Layer 8 of a small transformer language model trained on English Wikipedia (16 layers, counted from 0, width 128).
Take only the direct path to the model's output, skipping the later layers: a vector added to the residual stream pushes a token's score in proportion to its dot product with that token's output vector.

Output vectors of the tokens that the questions are about. A number n stands for n times 0.0088.
"e": 15 17 -22 8 -40 40 -10 -20 49 27 38 46 43 -32 -41 -42 47 -32 -24 3 0 42 -2 -32 10 -50 -12 11 -43 19 -2 21 62 -15 41 -29 51 -58 -13 22 -2 -25 31 -37 -26 37 43 9 19 38 45 -57 45 27 -25 -3 62 57 41 27 65 -57 0 27 -22 20 20 -4 2 3 20 -18 -1 4 -37 -57 -43 -10 -2 -25 -46 -9 23 44 -11 40 35 38 -63 -18 -7 24 -27 34 15 -6 4 -36 -39 -17 -56 -22 24 -22 -32 -23 -7 -9 7 -1 24 -14 52 11 -25 34 -3 -20 0 -46 -29 -50 10 -22 9 15 -60 80
"act": -12 -16 -2 25 -36 40 -32 -2 -51 -47 13 -52 -21 27 -13 50 -61 -24 -36 48 -5 25 49 -63 -9 -47 -20 0 11 36 -73 20 -30 -55 -9 31 9 13 -9 78 26 -24 66 32 -14 -43 -4 -40 -13 -42 1 3 -17 59 9 32 16 16 14 -8 -49 68 8 -32 7 28 36 2 31 -1 18 16 -2 60 7 -8 -9 26 31 -7 -2 -41 -13 13 8 19 -48 6 0 5 49 -6 -82 -16 24 9 -31 -17 -31 4 -16 -21 8 29 49 -49 4 21 33 -23 38 40 23 -22 1 10 2 23 0 25 71 34 -17 44 11 50 16 19
"el": 31 -7 -12 -40 -38 -7 14 7 -18 22 -18 28 26 38 30 -41 -32 -1 -4 6 0 -25 -23 -54 -21 -73 -10 14 4 -31 -50 38 43 -12 18 -37 -17 -3 10 18 -56 -19 37 -25 -22 -28 -64 -22 -17 24 20 7 15 -27 -3 -19 -24 -23 33 61 -5 -51 5 12 -26 -35 -15 -33 -56 2 26 -22 -22 36 -41 19 -20 -1 -23 45 -10 5 -17 -6 61 37 38 -14 -80 25 61 -8 -36 18 10 -18 -3 -17 36 -20 0 29 -10 11 0 18 18 -10 -1 -8 -11 -53 24 -17 -15 44 -23 39 43 -7 2 -3 -35 -16 56 6 -15 47
"r": -1 7 14 -22 -25 10 -12 12 -21 17 -24 5 24 6 35 50 -17 -6 -22 -5 -47 -49 -2 -52 60 -22 17 -16 -14 16 -29 40 -81 -9 -6 -4 52 6 24 16 13 37 -26 -18 -26 49 24 -1 50 -13 54 -20 7 -18 24 -32 -38 36 -39 36 -30 20 31 15 -12 -32 -23 20 15 0 51 28 -43 -31 0 -40 -9 35 -69 -63 32 11 12 -27 19 50 4 -29 8 13 89 22 13 -30 13 -34 15 38 -26 -32 8 -17 51 -21 13 -7 38 -8 -28 -14 7 -7 28 -18 1 53 39 -66 34 -62 -38 -17 27 -2 39 -44 -51 43
"ines": -26 25 31 26 -21 5 -46 -71 -29 -29 69 -2 -9 -7 17 -28 13 22 -30 -19 11 20 -74 -45 -15 -42 19 -47 4 69 -59 24 -24 -2 24 26 6 47 -30 -12 -33 23 -16 21 52 -56 -11 -46 -10 -6 -4 68 -28 -30 27 48 -40 65 28 -12 19 -44 29 -33 -40 -54 42 11 -16 -3 5 17 -43 38 55 5 -14 44 -25 33 -20 -8 -41 2 23 51 4 91 42 -16 15 45 -71 -15 38 -14 -5 34 1 -35 -36 -22 -38 -15 -16 -12 58 45 3 39 -8 -25 -12 -21 -20 -1 53 -75 -7 21 13 11 45 34 20 60 -55 -12
"ad": -12 -51 14 1 -6 0 -36 28 -6 -15 -33 -9 -19 -12 -41 -5 -14 -14 7 -15 -33 39 34 -57 -6 -80 46 24 24 -24 -25 13 -17 45 0 50 14 -28 -37 -38 38 -24 19 -43 24 24 -44 -32 -49 -51 1 3 18 14 -24 14 54 9 36 10 6 20 7 -13 40 -17 -49 -19 37 1 -16 -32 -33 7 23 -20 11 6 -11 -28 -8 -8 -1 51 54 64 -36 36 -41 18 37 25 -8 -19 20 -41 23 24 -9 -12 6 29 8 4 -5 29 -21 19 -7 51 -16 -3 26 12 -28 -50 -31 -17 0 -4 41 -6 -3 -22 -45 -10 -29 24
"age": 6 2 14 -5 -29 11 8 -2 26 9 -1 31 -13 -25 -26 -19 -47 -5 -43 24 21 -30 18 0 -23 -59 40 49 -8 1 -57 6 34 65 -45 29 3 -22 11 -22 0 44 -22 10 -1 29 36 -46 -12 21 -9 4 29 20 -19 23 -36 44 26 -56 -42 33 72 -48 -44 -15 -24 71 -45 -1 28 56 53 58 50 40 76 18 -38 19 -14 7 30 -44 48 57 -13 9 -27 64 -58 63 -38 -37 -16 -42 -47 48 -19 -72 -62 19 35 -8 -9 -14 2 92 9 8 22 24 76 -31 -22 -37 -5 4 -34 84 11 1 -34 -20 49 -6 -21 -4
"her": -8 13 7 25 -24 14 28 -20 16 -50 -32 -67 0 44 41 -22 49 -8 -41 11 -22 -52 5 -36 -11 -26 -66 89 73 -27 24 -36 -79 43 -50 -25 27 -25 17 5 -24 11 62 -64 -1 -5 14 -34 -35 47 19 2 -4 4 18 11 -13 60 93 22 -24 25 -54 -50 -25 -3 -44 16 -68 -3 49 -4 8 33 -50 -24 -52 18 -52 -16 33 -2 -71 31 -71 35 1 -16 -55 -45 -36 12 -22 24 -25 -3 26 46 46 15 -19 -11 -34 -5 -18 3 42 11 1 19 -46 6 -19 12 -32 4 -28 -25 -11 43 -11 11 -45 -14 81 -71 25 -30
"3": -22 -3 -32 -25 -12 -4 16 13 -32 -54 -11 3 -28 6 -28 31 -3 27 24 -3 5 -26 15 40 25 15 -13 -14 -23 19 32 31 4 -25 16 11 -1 14 0 -3 27 14 -23 23 14 24 29 -42 21 -5 3 -5 -3 -21 39 16 36 -14 -39 -3 34 -10 -1 -17 -3 -31 -37 -36 23 -1 19 1 -24 -5 -31 13 1 -35 -35 1 -20 20 -17 19 -19 -30 8 -46 11 -40 11 6 8 26 24 -1 -10 27 12 46 19 25 2 30 30 -4 12 53 12 -4 11 14 13 -41 33 21 4 -32 7 -25 15 -20 -3 -24 18 -9 51 8
"ith": 60 -24 19 48 10 -6 -4 4 -22 -18 34 19 -45 -44 -51 16 48 -36 -11 -34 7 2 31 45 -19 -29 -1 -14 13 -27 2 -27 -24 5 -18 62 -22 -27 -23 32 -42 11 14 -4 56 -84 -34 31 11 8 -10 1 -47 6 47 -22 -45 11 -1 17 6 -29 -63 -30 -77 -4 27 -38 34 -2 -8 21 -21 41 -2 -30 9 79 -48 10 -30 -27 -12 -77 -87 23 -27 -20 -43 -6 -36 37 -95 16 0 -1 -15 1 64 -26 -24 13 61 -35 -30 50 36 -1 21 80 -5 -39 -54 -5 -85 -38 -18 -30 4 -7 38 -19 -8 71 3 14 -40 -20
"reat": -51 19 26 38 -3 19 -7 40 -3 -25 20 -26 -41 -8 43 38 45 -24 -29 -32 -29 -8 0 9 32 -24 -26 70 -12 24 -46 32 -33 22 -62 -22 4 46 47 32 71 1 -25 -4 -24 -35 49 -75 20 -48 -3 47 -22 38 -22 24 37 47 23 18 -28 56 -28 36 -53 -58 47 20 3 -3 31 -37 62 62 -19 32 -76 73 -77 -13 41 38 33 -3 -18 61 -58 -29 -5 21 -32 -10 -29 36 -47 7 -18 -3 4 12 51 -23 35 44 -46 -42 22 18 2 8 -9 -41 -4 -65 -9 -53 16 -54 17 -8 38 -1 3 43 9 10 25 39
"outh": -19 -17 90 86 -6 33 -66 -30 -4 -63 27 21 -36 33 58 13 10 -2 38 7 86 -15 -28 30 51 -10 -52 27 -28 -9 24 -21 5 -15 63 15 -76 14 6 -8 37 -72 -67 10 9 -15 -30 -73 -42 44 15 11 -70 -59 11 -20 -2 -23 13 -10 -22 42 -8 11 -40 -85 -34 89 -8 -2 4 11 12 70 10 -15 72 25 -14 -11 29 12 1 -21 -21 86 -45 21 -18 -9 9 6 -18 28 22 -12 -35 -31 46 -12 -46 -37 42 -18 -20 -4 -34 -44 24 0 32 19 17 -15 47 -38 5 -54 -53 10 -45 34 35 -33 30 34 56 52
"ar": -43 35 8 35 11 28 2 20 18 -31 21 10 10 -29 -52 -31 -32 2 -32 43 -46 14 28 -28 39 -30 20 28 -31 -13 -43 32 18 -11 -16 17 40 -42 -29 -24 -18 3 11 -18 10 -31 -3 -16 1 10 2 -21 35 -63 43 -21 39 -30 3 27 -8 32 38 -47 4 -35 -40 22 16 0 -13 -14 -50 40 -32 -35 1 -16 26 20 0 -20 56 42 46 26 -2 42 -8 -21 80 14 14 -21 -13 27 8 -46 -35 -50 30 -15 -31 -26 -37 22 18 52 5 33 -13 2 -31 -17 5 -19 -35 -29 14 -7 -23 -26 3 12 2 -62 -37 0
" of": 5 43 -13 -6 41 23 -2 2 -4 59 33 -42 2 14 -20 -52 -8 3 16 29 15 -48 16 17 11 41 8 -36 19 -18 40 -16 -29 7 30 25 -58 -28 -8 0 -13 10 -13 -15 -3 -8 -10 29 41 -28 -7 9 12 -33 -11 20 -2 26 -25 -2 -4 -18 1 13 -2 15 17 61 3 1 -40 47 70 -6 18 -21 -61 1 44 -47 -21 -16 -40 19 16 21 -7 35 -36 -1 -2 -29 -7 -64 -29 -1 -17 12 -19 -31 31 36 -18 20 -20 -66 -41 -36 -4 65 22 -10 -32 32 13 7 23 23 -28 42 -31 47 3 -14 0 -6 -8 46

Each question shows what one neuron of this layer's MLP adds at an activation of 1. A number n stands for n times 0.004.

n176: 13 2 -37 -1 -7 -13 -7 21 32 12 -18 8 10 -18 -19 -4 -25 0 6 -4 -5 -15 50 17 -4 -33 -16 37 -26 -11 23 -4 -2 20 5 28 -11 -3 5 8 45 22 9 -6 -5 -2 5 27 16 -21 -10 -19 -24 31 -30 -23 13 -11 23 21 -1 37 -20 -41 5 -14 12 -58 28 28 -31 -3 -10 40 -11 -3 30 -6 21 10 30 23 54 -25 16 44 -49 -26 8 -2 -15 30 48 53 20 -1 -18 8 -39 37 -7 8 -9 -19 27 -20 -2 -9 12 -4 1 40 -13 -4 -15 -18 27 -7 -25 -1 -12 -30 -1 21 3 -25 0 -5
Pushed down most: "ines"

n4: -34 -5 -20 0 -5 -39 40 -4 43 -6 -8 29 13 7 1 20 41 -21 -17 23 3 12 14 8 -14 -11 -32 -7 2 21 -36 -57 -16 -28 -38 -3 -18 -17 -25 -5 -5 -3 1 11 60 -23 18 -41 -14 -30 -11 24 22 30 -41 23 -1 -6 10 13 -28 -15 -1 -63 7 -7 19 -11 -17 20 -15 -18 -1 17 14 -15 7 6 1 43 -1 -24 16 10 10 15 -25 27 13 16 21 -33 -50 -29 5 21 16 14 -9 -5 20 -3 16 -7 -47 21 11 -8 -32 0 -29 15 -16 10 -47 20 2 -3 18 3 -34 15 11 15 -14 1 -18 28
Pushed down most: "3"

n184: 9 20 -4 -20 -19 -2 -8 3 2 -10 -19 -20 0 14 -7 11 -4 4 15 -7 -22 6 -15 30 -1 34 17 8 -6 1 -19 6 32 -16 26 -17 -9 14 16 -14 0 -18 -24 -20 15 7 10 18 9 -16 -1 24 -17 24 22 15 -11 8 26 10 2 -9 1 -2 29 13 -18 4 -21 81 -3 12 39 -3 11 1 11 0 24 19 -22 -1 -4 19 -34 -1 -6 11 -14 8 -20 5 -12 9 2 -12 -10 -21 -16 -18 -5 27 16 3 20 -21 -5 15 15 -8 0 -27 16 -11 -20 -4 10 -13 0 -31 5 17 -1 28 15 -2 0 -5
Pushed down most: "ar"

n27: 3 -5 -6 19 2 -17 25 16 -25 6 9 30 1 -31 -6 -5 10 -34 22 16 -28 -2 55 -9 -51 -37 12 60 -45 -20 34 27 25 8 -10 -32 -19 22 17 40 22 25 -9 5 12 17 -1 44 12 -4 -10 1 -11 -14 -6 21 -26 1 -5 48 15 18 -19 -33 6 -21 -36 17 -7 3 -9 13 -9 37 -3 5 -8 1 -33 -3 25 -15 -20 -6 -4 -28 -71 -5 6 -43 -9 44 -18 -23 41 12 -13 -1 24 14 -20 29 -9 -4 -17 -5 34 -7 18 1 -22 -4 6 -14 -3 -38 -21 -39 -15 -29 4 28 16 34 16 7 2 11
Which three tokens does it push up most, strongest first? "ith", "reat", "her"

n89: 7 1 -24 12 2 -14 -12 1 -5 42 -25 -3 -15 1 27 -33 -4 48 -32 -19 -29 24 -18 49 -18 9 -13 2 -24 7 29 22 -11 -39 21 -36 18 22 -22 -38 15 17 49 -7 -10 -1 8 -34 -9 -23 0 1 -9 -30 52 -24 -34 -33 17 19 -21 -2 -35 26 8 -30 -13 17 -19 -3 14 41 -25 -6 1 5 -18 11 31 4 -16 -18 -16 -44 39 43 20 -18 0 -13 3 22 -33 5 26 -2 -12 17 5 7 9 -21 13 -3 23 -5 22 22 -33 -11 -2 19 -5 13 -13 8 -15 -4 33 22 41 -1 -30 17 -19 -11 -38 11
Which three tokens does it push up most, strongest first? "el", "ines", "r"

n207: -11 18 -43 18 -14 -4 -12 3 -42 21 9 20 33 -55 -13 -21 1 -37 -20 26 15 28 16 1 -1 -32 10 10 -22 21 6 -46 11 -31 -9 -2 -69 -10 -6 -50 24 12 -31 7 -17 13 35 15 -23 -10 39 -14 -21 1 -7 -23 11 -44 0 0 7 -23 15 8 1 -8 -1 -1 4 0 -6 23 -15 -8 28 24 -16 -10 32 52 -21 7 63 -27 -15 47 50 20 25 -1 -1 3 -8 42 13 -9 12 -8 24 -4 1 -5 -12 -17 19 33 29 4 -1 23 5 -1 -34 19 -23 44 -13 33 -14 -21 42 -50 -8 -13 -13 10 2 13
Pushed up most: "e"

n139: 20 26 3 58 4 -21 3 -25 1 7 7 13 12 22 -34 35 -2 10 12 -14 22 -6 26 33 -18 -47 -42 12 32 -21 -2 -10 -11 12 0 32 -17 15 -27 -12 19 10 -26 8 35 -26 -47 -15 20 24 -12 50 -14 13 9 5 -14 24 -3 19 36 26 1 -8 1 11 5 21 2 3 -4 36 13 -7 17 -20 28 29 -16 -3 22 -1 -1 23 9 -7 45 -9 8 -24 -18 17 9 0 16 -26 23 -18 -7 -25 25 -43 3 -42 -41 -31 -27 54 28 -11 4 54 -16 -5 14 -3 4 -36 -2 40 -7 -12 31 -7 -1 -23 -22 22
Pushed up most: "outh"

n216: -4 -3 -6 -28 47 11 16 -10 14 -34 9 36 52 -7 -24 32 6 8 -11 7 -11 -18 -16 -17 4 -33 -12 33 15 17 4 -28 16 -5 8 -3 6 -33 27 -4 3 49 -17 -14 -3 35 -24 -23 -1 -14 17 33 -14 37 10 13 7 -40 23 26 -29 50 18 -19 -23 -30 -15 18 11 24 3 -15 -9 33 18 3 -5 -18 -1 -14 7 -4 -4 -36 -6 35 -6 17 14 32 -23 -11 1 -31 3 -20 19 1 -10 -32 -16 -6 -16 -9 -33 -37 10 12 6 -36 39 -35 31 23 -19 5 -9 -31 45 -9 -31 -16 -28 -22 30 -6 -35 -4
Pushed up most: "age"

n208: -7 -10 32 -10 4 11 -31 18 -11 -3 -16 32 21 -6 -22 35 21 -36 12 -5 41 -22 -28 48 -28 26 -13 -5 11 -28 32 -23 5 33 18 4 -9 3 13 5 6 -33 -30 -30 -6 -23 5 -9 -61 -18 1 7 -2 -18 40 -11 -31 -7 20 -7 -18 -4 12 -1 -1 9 -31 19 -12 30 -17 -9 -17 0 -20 42 -10 15 -54 -7 30 -5 -6 -2 -19 46 1 18 14 -26 5 13 -13 19 -59 -6 8 10 28 20 -42 0 -38 -5 -7 -9 -6 14 1 -31 16 -17 12 8 8 16 10 -8 12 -4 12 26 1 -8 -31 -1 -11 -5
Which three tokens does it push up most, strongest first? "outh", "her", "ith"

n110: -59 -9 16 17 -3 -18 -22 -12 -32 44 9 8 15 16 39 51 5 16 -17 -10 7 8 -33 -21 -29 -18 17 27 8 29 25 -10 -1 6 11 30 -6 -24 11 22 10 -48 -9 14 -20 6 35 35 9 -21 1 -23 -15 11 23 -9 28 17 40 3 -13 60 -6 32 -16 41 -44 46 -27 -13 20 26 32 3 -18 9 -41 40 25 3 8 10 3 -31 -12 -6 -1 -4 -47 -18 -8 -14 31 21 -14 -7 -25 -26 -48 -11 6 -36 1 13 2 -29 -1 -6 2 -30 27 -13 -1 -17 0 -44 42 -18 25 3 26 42 -9 31 40 -15 -5 -32
Pushed up most: "reat"

n96: -11 -1 -14 -8 28 -7 -52 22 36 16 -38 -24 14 -45 18 6 -7 16 -57 -6 -23 19 -55 -24 32 2 -16 -31 4 2 5 9 17 3 -19 5 4 40 -18 17 25 -20 27 1 -21 21 37 -15 -7 25 -11 -15 -36 -5 12 38 32 -19 -53 20 -10 43 9 9 25 -25 27 -8 5 20 -13 -2 31 2 11 66 -7 47 27 15 -36 16 0 -51 14 -5 20 7 1 10 25 10 35 -7 8 1 -35 -9 27 -16 0 -3 22 31 1 8 5 -1 -2 5 6 -28 33 -3 29 8 -27 17 -33 -14 21 25 -5 27 7 19 13 28
Pushed down most: "her"

n31: -9 15 2 21 9 -24 17 40 12 -22 -11 -21 15 -21 -42 15 17 -32 8 -16 -55 -3 -19 -3 -3 22 40 -9 9 -5 -21 -12 -16 62 12 5 25 -40 -1 -55 -24 13 -48 -8 38 -40 22 1 32 21 -26 -16 48 -11 2 3 -19 -40 -1 -11 -32 14 -12 13 -11 -10 -39 -40 -7 5 -1 -19 -2 28 -24 0 -2 -17 48 14 -3 -15 -10 28 -6 15 -12 1 -10 39 3 -27 -22 24 29 -26 -2 -14 -24 10 27 -24 9 -1 20 3 1 -35 7 -21 -21 30 -27 8 -5 27 6 3 -26 14 5 -2 -29 0 5 -10 11 -46
Pushed up most: "ar"

n212: -13 -5 -16 -9 20 -21 -28 -15 -62 29 -31 19 -1 2 4 -4 16 -8 10 22 7 -22 -26 22 -1 47 -3 6 -6 -2 9 29 -9 4 4 -1 13 -53 16 13 -34 -75 9 -2 12 -24 25 -6 -8 38 -8 5 -31 11 36 20 -18 12 3 -3 -63 19 1 25 -3 -27 3 14 11 -50 -18 -17 1 28 -15 6 11 -8 -9 -8 -6 44 22 -9 43 19 -49 9 -9 -8 -16 -3 18 10 2 40 -12 39 -27 -73 10 -7 -20 0 10 5 26 -33 -17 -12 25 3 15 3 5 11 47 -6 -11 43 23 -15 -14 -25 -5 9 13 32
Pushed up most: "outh"

n105: -7 3 7 -42 -24 -28 18 29 -36 -19 0 1 -52 -13 -5 11 -20 6 27 10 -23 -53 24 6 -20 6 -30 -22 -26 -39 3 6 -18 32 -19 -19 9 -24 -22 -6 1 26 -20 -11 50 -31 46 -3 7 -12 -18 16 8 -18 3 17 -31 -9 -14 15 33 21 9 -20 0 -10 -36 -1 24 46 -3 23 -28 6 7 1 12 -44 -28 17 -29 -1 24 5 28 -11 -33 4 -5 12 18 11 10 6 22 27 33 3 10 14 -6 -23 19 11 9 11 14 26 -25 -21 -50 -31 12 -32 14 -23 3 14 8 -28 -17 16 5 -31 -15 1 -34 -4
Pushed up most: "3"

n106: 17 -38 -13 -34 2 -8 21 46 -3 -26 -12 22 19 -37 -35 -28 23 11 -1 14 13 -8 -30 6 36 13 -24 38 18 -31 20 24 27 -36 -28 -26 -10 -12 -30 18 6 -3 -35 0 10 -31 41 -37 -29 -2 -16 -23 14 8 21 13 -1 -1 -4 -20 -37 -16 3 1 -26 5 3 7 11 -12 35 -2 -3 11 -11 -38 12 13 -36 -20 -22 40 21 22 -1 -12 -5 -19 16 18 -45 -21 -4 42 -63 -12 6 -2 0 24 -15 21 16 22 -24 2 -25 9 29 -18 17 -16 9 26 29 14 28 15 21 -7 11 -26 -2 17 -19 -19 -8 9
Pushed down most: "ines"